Layer 17 of a small transformer language model trained on English Wikipedia (21 layers, counted from 0, width 128). Numbers have three digits each and are written without spaces.
A neuron's activation on a vector x is GELU(weights . x), where the dot is the dot product.

Input weights of the MLP neurons that the questions are about. A number n stands for (n - 500) times 0.0016.
n45: 594689490432405332567690414566717573365469591448540537549528342418673506536584468471319616540242448490491537558438563608570470593704609448400614394584340478631357289564509641485560531273355533454429661448536477487538540429560582617588531634407518527555607500394642553723543383388576588581598655637339519515444581428455415581555386381406708525439576531479430543457743579336515488586506
n61: 406578648364437529608383365532382608479687521575469468412344550582482702475523454543583568506506597431436592641691599469423433665417744563384393439525219535543509477503658592508610463536442281612461387448431489611515503464416660388306486449557460597526506597342441486523444727645519491468565318536520512654462458685455565413549624423511561595460616408555497422526503406660454446431547
n69: 484511354547541494382425525497452365400450425429565609586574455816375635386430508619535600536445624784445403426681658463546495428562656503479630421570528448541540442511538454596505533601437554378482393623476467394492557505495500410535459597439433603389614461344602478508444766506572632403542462531519559424611479514497455472623547470422514489743551420347525563524601425553549291514432
n128: 556585363551550561493627467353559483582425521614393604307453352455541440536487487637570523584561612507483456537730585362320451652535831530516362481658411598510542591443447300585523380275745556697552497544600438493479341420441486531314430785548467756483737411237480510411504799328538428449645427599446448623452435658415634385601372547431497479483382530473604587553539668314513540406609
n131: 473562607531607484576579608607404667544556683660423404543664361591453448437554459491786469494319473615568569602568572563463569413545655198459684595603509500405570441469577442479533368479660488540556369519734551588510585521542357478375657558583473500418567494425539720756507551242503484500449573626463497610550461736642399438540450350382438370602554584426402420472302396557552470565482
n132: 630459447525456398454426653410439565337646465657394553475579535478676386436568415488628544513494447259668456306509643503431421494477608571334536497650471286394597481391438531605668413582462463360343335497446584545410413371594555500525422528240466542599228554596522402497685590358447407691516652622487516403443552670475583522572365488395589429224571673581474550509411452574314482569383
n156: 591400500776464460435547549567523568578426362437575566507613517652638533542468441512460516351452441558443509487487534542464494390637510477437531281500329450497421334556628747435532635404490660323535340652386469456473379424564527663301737360471672599650487604671581304464649402633232453490602346569659503818564294581461355423497454474584360609480452328569459273500638315517507594586456
n203: 543655476468543333514610408506574509553468459460529645366602648391438409620458674481460566485611568536488565367485565486359525483584654460603434531480479477405491416477799560423421503449656486592639532451372556547512609354576479432700411460397599567417460612544577331704606515611492648538539348632410497480623404612579535637592596554673705449676360535385524436549379435672546628541447
n220: 578462592391364547506492465545554664491405461576561570376609527339506417554329459470483535283469284564559557587647295526604440465379399419427521391654500339326440629491407404443602459435777604480466450602320462744542561573622380458356442566487457497543384750512543588500525629482450348405455601469597412688568560616471557538625594520543630512398476318509551517552580577518390514553587
n229: 442562545428378505547651450408365560367446519436484388332487366492655466567529495488596516246572463478428480604492592297558565436461652516485505523573679377329552567587458444346518458428439471479474468673459397592459395592337388462529648550479503562413450609532701513557566424631339636532497461523388390548559554443487416417468436553424465522465495350362508468333350619464484435460416
n235: 533533656469453667633508423553602565376531531566566481772602511599438500527530441574475500486362524537469492591528548497467230328380473467579409519468408323568343497429514404441640601251437370473346425547495515671554552503487639407519662508478427487582410433464481650524618466420370503455590574513539494667344605683441511428492561443538467435442449597464678530522457508497647673370471
n256: 536586497696353453536444428426850594641553389408392474653470257476674471475500469601441607259551587572553531552391493487660439470585374545412327418445594507451558477578444258268647396174553471745424527556462564490483467453679463611653543344412564617500507540560403497558514399503500473384476432622424785526527442299487631384585678539629576351605517612520486503641474326598513577322560
n263: 526585515494497479355607408553364526332485686413543509494695515497515463494469454709431626497614306698596747474450524472546469485524460497492566570670512517423545657445491437463475414249439531523453360506500586565366469671545437542337532566513335327571497689668460550503559399453374541348414557550488635517371303473449500372367430557560442425566640535396631390572633571512305511590522
n274: 472484608388592550566483382666518546553458571539369500444458524487508492507487590507461566526597490519469575441529526409505618534612441454592558468535539161480524445510441500490591508548477640531473609464475479474664444416480604500449610480514409575212541482492535469598403505516549434492415520505508455490479573466450505451415477538467625428577436609384431569431510658479533386981525
n278: 560471483516519497437318430324512547634529542676595618304416346340389569543588611527615589279392563546584470532490526466376575365533714509451474500581588269681434358312398538603643697453593409713472690484598450393470595616689385641601615446540491503402261432662478574581661582439485385574694649594741635408584444526534539429510513386513445559423460340334385446459584402618427491606570
n323: 442388576447445539459432661429503426350585310536550603692480355446426527559451422451450456324457615537469346583508666448489559396526382322623563481438610475506486603522271682476459588481528585530444374528585595215474588606597469460431431574498603637442522480610451612457458494631432429458440514437489483423582638392489599584422533503688461511331572522630511475608595375685473598581641
n374: 467651304340606373539474491463748572344509537561561754639497306506494506512377400494643415402538437684408680524506404306394518500475741575430352515587320546297487435561418506527411549473503635482447451466488376528503572477482723459560482452418419441298451575543284620604448462657621444417303560497555652448454438650554444528646393645440497491549519411552465305546598665425464620454518
n379: 454541543439488474609550616340455526411627571515364407511485580411361489466526650559555431614411580527430530457424429457630523553518815391478431433690503407676515450509393740366608566579723554463382526515489460580473457456257533381543538577295642626526517521441406520667466568383522223562381529539474599497518494515631488436468366520432655542465578212578608532497480470479483514488611
n380: 437549685445582438335497603599565494289475587752397512735378444478370608535568523545570446405579524538482620385518568539307547460601680476366431415512649476566676353452473530533488461385506296727383488595383382611569675407385544338503579587603440606551536671321407690571507525543618456451400533434439421566583476410670540610479442364631654293509604457251553491497503506469482476473503
n394: 497510393497440726644651366428500311467568650663338506620526385353445333309684524470510431542583648563580617653375451550424577545543582636512622488356542516405540400262665564550687376398675557376626336484543468620608434430475500405326436670409569451617389432451472725534514402622389546393562440558529642642578543686463432371389484516372526477506520436296411248567568467523314547606466
n397: 416389711456410325596559494478534342388490433466460349522443552513494614491491565293650599516434753412472427403718487675388460541695376485304442407543455481497445522572647634537500565402503583653500317447500430640413723470585510616407778624617448321577690599691555450546604551500441513481539512646292552656408576474488529560481752677509636675459506576391506588453500436458618515525506
n406: 388495503468495520549437505530539490528430457616566480583672581546598554567304419525535321517355505497552570604453455485515567575526566512538538536529585602500474814603510517447445719469510473554531557232536411563475500403483475543561562512423607519524579374480556542428458617612502601425391458453363454458660560333495485607599488500403557406436480527478447510576384626538454379602590
n430: 819515349568474580422545664383612465530414650453509676549465542620557494358552517617471544647590633476583580485485536448576386621570538538497551362431404518515570527503573745497600497297541567348670503550452310416313445486469434584584456456516411469393424476399373524486569398385544479447618515464500524637375474518612473689462435646589447551468397618295473418710709611672381494515444
n437: 480563497320503400459478459574300418355545500459598660393406370442426413505427558531438469474590413395477488513661508462472510531460510497473226599437505570549463633739495459571545341543588441551515617497510459292585653564477503497505598454539548565431580555495470672624536598471520582440527449421420251515631580429396634599397505410495547500546396586490378534575379587452400477567458
n445: 541503557535624561346627153412612598513497656599348468188532562523575519698494494601452459522488478603741332678452545500570373596259531503497444451609513535623305561608662430416428538419602462354565510478727417383408399521705681467386516547497628549380325412695500513566514412423434480571366547552673513494468320536550298529497423487403545477506523478519503462490478497500326434474213
n456: 458709398426524386440549640469408656531531556637545363503375637506401524550619551602485584598412518525564614555347395533612462387563461554468350442509611537621362411618554660479500491553725428482468598576491514423678599526518538606494403596609724418518530453500476375628272565390577363719715560572610531316577157534345382381491363506440543431345519357436431366567539571615488446564410
n468: 565434538364350626516568435624538736453653698585438658409559534567309354668503679640376604510538451514146611572332430401474315566707523455487307620368433490542497394418565405603487370577598494497449569490450412430372529428395622537685611490409609567481467500680461513705574550493571497673446552603348622454410455591359353586415480581368404696493578349703605729347375436493432400563447
n477: 443637564617445427503522396559189714535321538413566694571349366503600420601460600487474365584416480500654570595611415613457548410476477457406512494525456474443533465566440529483531489368387577474489558497553586285357454566593726574714667477454494469520655482382375433678547660742475494409610514423480527428406430459305577398506555523455664545396575390442443615529466553340443469520503
n484: 512512490602402481512532567631383476688494466399552666627543733494234539547413558597518461552597609615596466463543662416610437444272573409382636718518247429494481435378616567518596470354540503646423509543509659403487500374527614475354616509303428444470540613428545361413470434423541544391626494421522541543516566481434491466506488713644577497491465669424295417527563221481509623786606
n487: 488768641497578313549331553360408602586611363463525437447343423618627475597650579451569627431434525545550538472374671488509409469616620469269568446390506581401319462332565593472463435618406423311328437516449408465510466470558468580522447540361417440556475586529607513546406622610588331563484404616334471491655333567635245340475368395595421465444384365556298497335750468631574577412470
n503: 480733534358337337471386462446494310473562643374558608465412332596521535562543530508585523456599682512550445515606432414422412506491572497472425388466441626590436580392372573334477686460459589419607347658584541503575514587250425605529372595448546469540442476467537265529318368512464503648566506525559545668527645581317378532605585494468405563515542412436319564512617470470381761591427
n509: 387416645381586622554435526444643483573538623554397540466526647565248426450525775537380659451547588509295478681462576536509478332503667296550308472517520569611524460543449483402576605293420622417517358514627481585550472440525361671503517457449447497582471447482441491539512647413519559593562472574454577514442444462435383214583615466652601364632518543514459446637368409456551559468481

Each question shows a token from some text and the vector x that enters the MLP there. A number n stands for (n - 500) times 0.016.

"not ": 425350473466491463595533457459465577555452525462492533538511572451486414628414456435305546518536443518558557627571422431508458468452298498452668595533632808554459320465539520556455521511483480390484595544423708605640465580489412515462527670653497611616489561347547413495487394430491402447580463482488418544474465547499480525370657356512557550551458561529446528453460548405648553369402
Which of these neurons fires most? n220

"He ": 450454467511510577513427464383483641600471555406519517566602361491559568567493391358493410529595403484504508529435479409484606309477505532604501621561624660579534312553546543537380545607403484541449537619520637582574378567430466543661436545646615396575547396448674561421555398425521413469509374357489425405652467503623391501441483407478469563590388518596516508501500502426615573388419
Which of these neurons fires most? n229

"results": 384448559492443526397407526394427455573506572464492539422434648389513599493404385484351518529390362643555544455458398317534615532532326625694601601630495503521462385612424495591500500635471589479480570594356601545610353496438426645512528336710512470546514481464519542463574549465510568523507495380549548461365428512519665650472568289363627661597431536618484619505600518411436473337408
Which of these neurons fires most? n220

"\n": 407617474474553497427455492514549474579509468502479548505503584557493510382515392314499450666673398469468449376492501266521581440600436587535664450545630615630552251529519538621519543506509540620576512594380643599489431388424416492468479502637472415524566542502560461510562485505538397501482489289585537487414445537553573453441520602509609502451486579477480530441428433480539546347463
The most active neuron and its activation: n380, at about 2.6

"al": 379134526518442329577370526470595458475487539554520463485401681476539550595515445530378420583592430493628569369548298337555664571621453428570511428595560528345608428426495515578426453533468516420575613603397540508509412550434272476359525526664531437537668430411582490492529499560676384491471458324679549448519614489591596576482561455348639580551407503522510605541505495469554472410613
The two highest activations, in order: n220, n274

"already ": 417349465467464520499407425444443488594522519430510522418521478548488460571570355518498574628517392558449594567382461472520456329391388540415561512601647830525516358560555583527451509540556484424497449547564605625552475582397444494432548650684507591525541511424667512469550394494484479522493482432506530486483400600591473475415638458441589640587342507529430512453334534448595547288549
Which three neurons fire most, strongest first? n131, n229, n456

"y": 353221559569641484490375440370752353495450507496608490538400585545426494587515454559470411566666445320551699485539447369455635468588466472568523616592564640483673454458575617494559565632532528391467490521449672439568389454519379568386511564540438414537567414515509495430571482502605455512530467265520504489525597488606611459437652502462381521481384630570445592419525320386553436373415
Which of these neurons fires most? n509

"| ": 382411629469578481480523458426576460639609541450466600448572521498404492542500474298493424660617466558586479421522467345519459458529522416531519402504617647527496237546567533612550472642497534534618465502441542491561487355457419526595345449591435444570549436463450458455544534454613526618518532516491601483453582531574554521461523596413610528486410511475480441429379561500507486395588
The most active neuron and its activation: n203, at about 3.7

"appointed ": 358407459531506513478453587467499433568614468514603421550594578553544457423450426498493551617532454571543707453461485411594484263445475492541561567552633732571546314467602490513480521547551461502543474485440638559499464557586417523502526534655490476578565465343490526637556461447443407406447432501484498513458591456626510488504429426414482534476490484524414437458525632483548589190560
Which of these neurons fires most? n131

"Flor": 396189528268652418319323440478597458644615500425603452474536477405640525511409354272498514573581558556505731408496445302531532416494517538707582514509555567626625425447371448562576489587493460498652517521611542441497515605520441533572542440502465537551529440432490502419590579303466377546540428464555573397470619437520483506410591506476537587572392603518482501383579472520481639359578
The two highest activations, in order: n278, n323

"competed ": 463553489533528590423394582428485550559547459399599493419520587472597453638360398524469492673510463487519620496539521436480478290472393410497550671589581710687561291493592442551445435520466474615541623467550511636583532615404372600575424557622525459452542419490528484424494387381456540425440526440535489425528533560533468597506503418525432615556455587584421501496545494396537514296486
The two highest activations, in order: n131, n456

"|": 339336562401479466455443531395589533500530486503442597478563515426481672508423453446585448738592493486519557318443260395458481430485526442537610718516495502547433302508571523532462468588481512462511479562532648454610332462320365558594474427560500494516591590464554500428526375539495480454614591472630626352393461499643650416455567436538622611609470610442541465397492591425520529525568
Which three neurons fire most, strongest first? n484, n274, n379

"O": 506412509506490520369424400437620414591513427438529465499579460458557485433569470377386625654587582485535593479481477299513534456537433610629529711482632651376540321508417427594551521603473522373506591552456623512491462632467491578474553455626493495594494408504517534460642517541424463460597454363516512493491648525632577440445551415536500468457262588557502435471470525482418568348481
The two highest activations, in order: n394, n256

"am": 548195553522556373522319462444779481596394466466595491469350645473437546548493355398467382579562370384539665498420597445395596493509536449534397525478555544636655513378492511636539525621569583449603583552386502432565471520385205532431536459574458539495672506474559635497571559537532505570544498397495537434509588426536518576490545416468523505549412652455533466463459463382611442348573
The most active neuron and its activation: n380, at about 2.7

"ta ": 504370570362473505457498528375590247562643557562564551451545610470552583474371439299479509721572402425601510451503535360586612444473532472512548431613469777584515379491432555547363489705512378447452540514568694379527433442477370559388452553684517466568613529419607530415492504474671528495436473425551472553519536464510613541426586471398446487466441497494464547375432513521427687364583
The most active neuron and its activation: n503, at about 2.1

"lined ": 316464440415486491480458614399434508490581506433526400417522605606524404492450296434473554680550479560578757570500573494573424273440451472519602639559604845498513384522476514519440429557558378533449461624494558629499409508494396523611610381703430549586522470428561468328609444562450559433389457557553606556471457462531575592418524495445507618513429512557409515494560422463509431321540
Which of these neurons fires most? n263

"eutenant ": 425387508481498509497343526459487545551554624607484432580538539443467530474527408285311499782428444535588610467467338266510526491443472473535607609574484543555534432543566600569435476658463492586569604417461609634490446610520384628697480472659368369481478567375491461475518403351557367635391491469579518541528514568570521502419349348418503437413513534643493497565499583449542623273637
Which of these neurons fires most? n379

"198": 461555555385442543289593539426495557606519602439737523410481439373478376520572489391473433623653439455642626467474484392528531492520245514516538529542505677571524452582398501520568506668356580390478509488415687451630525600514503527648531470588485348549494559432593450339480493563592462619434317365563514506419549291640494491499494426329685428574487557560525581243545520390414547385513
Which of these neurons fires most? n477

"===": 499330543409423567476472588329591580636550503450541496508369564433378531467303440579522396632470422547534435435350499469488481393497478520633571639474584401500589338571409501602577465601463574440539533574473627509651476464479432616567521463798432393469557499475404525500512497506593522683469369464574519408356443452628572500438584489486610540572488563553466529500474554457431615287509
The most active neuron and its activation: n509, at about 2.4

"tion": 365219477463491481421476477488495441524554525582504443441402576455616530410417423341393502560598488595597526465523371268490611450470426644633631453528501538544615342643431547693486449727406508414537585528443618478599363455411475701420522487596527583491484547482526517520528470413557606542402467522534595417304548436610647733441490384452506625530486472597564590462538456481513478366418
Which of these neurons fires most? n274

"\n\n": 424514501485596539516474499529498573507515498491565493487523562509468535495525498397490489564461465531502484415521543379535544487509520562547525552476720473502502200541499537548527487523495572543534464484477479552460523480491517507460471528628508473545532525507544448535528494456505491509466545436517472523497485498530487448469512518565547523502385563579516533493478497499441616191487
The most active neuron and its activation: n380, at about 1.3

"General ": 436516509413616517397464542404425505509587491577454462593523562428587559365350488365512470679442436614573512382394324281593481428450431579636470622510595617469481348511544496551443520545545495500534499582411687494512454612456394559613511529676434423571504555399509579437669502498539344506590520447416466582497563488524536543489558449445565539488446530662525608443522552585435515203478
The most active neuron and its activation: n220, at about 0.57

", ": 464527487511543529512491520505489523527500523461560492486496544529492537493541504427441510515485511515516535426516495367518498457498487527574524491520719589550525192535508485490467508492491568536495521492488496579485490509517447527485528546583517523543510509520520494473506502462508515516471490478532499532542496507518506494476527546490498526536381562523477521449514479499507602171523
The most active neuron and its activation: n256, at about 1.6

"al ": 523309542472512428535317439404566490501589494562657537486437548408430419416449340341439392632558425555500659447454452382508575562459578471565385406510632781568620506387494465553412479769620506374615541549397540412476495517461228504380491440534556461607625500409544580571606421494726501552497394453583488478495547483622496603437548554386545579422497566558557533536458476451564563285587
Which of these neurons fires most? n437

"Wiscons": 342410514382514501434383429405533437647464517451527441444536493381525527447447498377411536541592459576590590466552537335469485480477550518676632593571482570564745339485488540663478445559602521588625536557557410482541417618452472560582538456657435541494647573409647400487548465366402391456420393368564530468394583523682562553440620335467435378478517641681448479407472538442505599341508
The most active neuron and its activation: n128, at about 3.1

"ot": 448232497379515425406228450401689417454551553479508490495491641485576494512546449393537446582626420377526569528388519412571652449554494590731490497524432591649586443530581546555442493694422536345539585429546573445553473507566332562291523459645420558541634387578551576378553466499567503569456392206594563462584664378608505676469526374482549515507352555454444584507431535468504511432592
Which of these neurons fires most? n406

" ": 489427495393442452380461414404613434517479552535389466370557626393622581442339448452323641764465404495521544406416342417505634480567491550510557499531565563483489315530455576519500480504376414520453535634386731405564381393413437492652521427660471397650617438336552425502584402543551453462484615541532610489479668547667592546513530516449569651495527576527421527502512457489492536495611
The most active neuron and its activation: n45, at about 4.9

"where ": 529455518505589537523423537473453501534501457479584542521510531564532559515581386456457547527499507511524554365446468389500531378529476510511507542534692676538571206545549557487488516533464490456533513488502479549543468516526419554501506482669474467509501542514529430436539447393422452482547461443576534507550472514485491514540552513466509562545417593544508492477495494499518598227468
Which of these neurons fires most? n156

"Total ": 468458560429562446462393617459495456611500590444406551461612598403511395506475363384457503772608410528583479529401371266468465383357461483522581548522643703446481376476477581664547572649461457502616537533392650639404453432513449513601565467632404401552611567589513438365634337518532388478580418367450520485439424546602632628544486592491611556447434573380461563421426580413476539398457
Which of these neurons fires most? n430

"alist": 323324523486571472378356560404475439633546577562544390342498547593591579453256559355444532487558442593632609352429363162460634539498502470566607412538421582561666395536430554575412567776444444510437585475546623451569433519471421484440499545671556502528526574429535460597551500359557487457548372389617609510550567480662623529424520489400539509574454589507516620390499417433552468376582
Which of these neurons fires most? n69

"'": 461314545451529532399408494266571507575590556480582433445465548484583474478371446368497469574534440470582662395515522343518588527507368474634552530486648376491533366527420499524504586742412494521501536489569507530643453566468513531528533532694381551525536649498402391490617542341642452463515458431590576387552326532611479533368546560434454518557457612587584464450246508554513602324489
Which of these neurons fires most? n278

"World ": 510450554427459539451444493413572540579453631456568467500450635474543499513358412393412357635600444454451546390534486299452497487450383372559495564538512634561577301473670519621466547651491505575557579541561499580537591543472418640539483559602584303546505542422584455431489628418552361530545434405555507435461588543598480527436430416596590507503523592737509545453461466466417525272527
Which three neurons fire most, strongest first? n468, n456, n509

"events": 346369558476466547346429550361458520564465593411506507388411718488573529524424539464419444648498503549469581426540517249558636462442404510628525534606502534575507306515531526622485527682332467474594631547454589458632388500398460609462531370664580481590545484513473441503475512355508500463525452392560590426493548527455644625449477426581529631634492554691524606366509487413517493351421
The most active neuron and its activation: n468, at about 0.96

": ": 427424621458485528492498470421516462586557537547552505537461561527418461514415511341535548591548414576514582465514554439428570422493458417488524540484729654538545348459508532541616513591562506448460541461476607443559490439547499545499343462563493398648532544489482575472569518451577587524525424391546490498485389395574475573479489536484516543494440515607554521393466487526540484128535
The two highest activations, in order: n509, n487

"few ": 514423488380585573574468448349518485587542467403664493472398467616395588496462406564517448688511414408542520564507416336541546460444406487526586628650628639549575360476566516571393499434497510443578460547506582542505481484516450628425626466709547401568492567431486529341527468397657465573458480489497638460481594533498502532525486405438639502536445465599430531440490545466524494181484
Which of these neurons fires most? n509

"en": 422273598342490536360459364327658482614578548424507432320357621381493623404348524398628570594580540410618720523431464335452464451527512614589610469631474482581598391449474598572507514655530411422443560581494495602587542472511384536561473554769483482504494544470577559383606483451553372545370399527552486482509423391593470534477545427502453459501437601677502526459513571457482606373485
Which of these neurons fires most? n278

"and ": 506395526412543486512388535487507504559590470493592465509518491543590497517449437449559463438520568578528583469498518518469493352475418412507520510463655649568508265487481466435421571592448468397519546478533637504561413554526425567575421527586518472547594530559483552544509460395576476510420484430578522485638481508577462481439519509492517515485451557516552478476559486458668636182510
The most active neuron and its activation: n487, at about 4.1

"1": 507349589481503512404677475310502471555608518564507462460464723526459548471302486336450435593454516458640570602477368393436642469537356605591638653594499606581543385487456563542520613541571399545495433564461636422562368411468466630485510435737399400451485522372419391357554449489449463617397475326625578441529510418733563526383547467356545549559486550626526528443628589470488430407467
The most active neuron and its activation: n445, at about 1.2

"8": 473365553561510514350486438468494440627595398495473538499357679547467473503379530437549496524541375465645624506377347286469640389457365591532691574656500607551530350514461569608455646554506417592445408555514606445615409412511535564496494414633481421553558605495501363339522494457593426697400403468535647438461586415656464568382616444403501496582487657580564488441487559513393530408398
Which of these neurons fires most? n484

"At ": 477447509367498535477465500484532528577494435456465590369518419510623510616544462452412513554670420446563567454484573405493570410458429388539533622527722739580471271547656423458518478547510446580532506534475537510527601684564402570507496389530555535484509462422475427435532484447504466551461497420574558457459434390528563596468515516429534504525452537620656464391437580494476571313387
The two highest activations, in order: n445, n256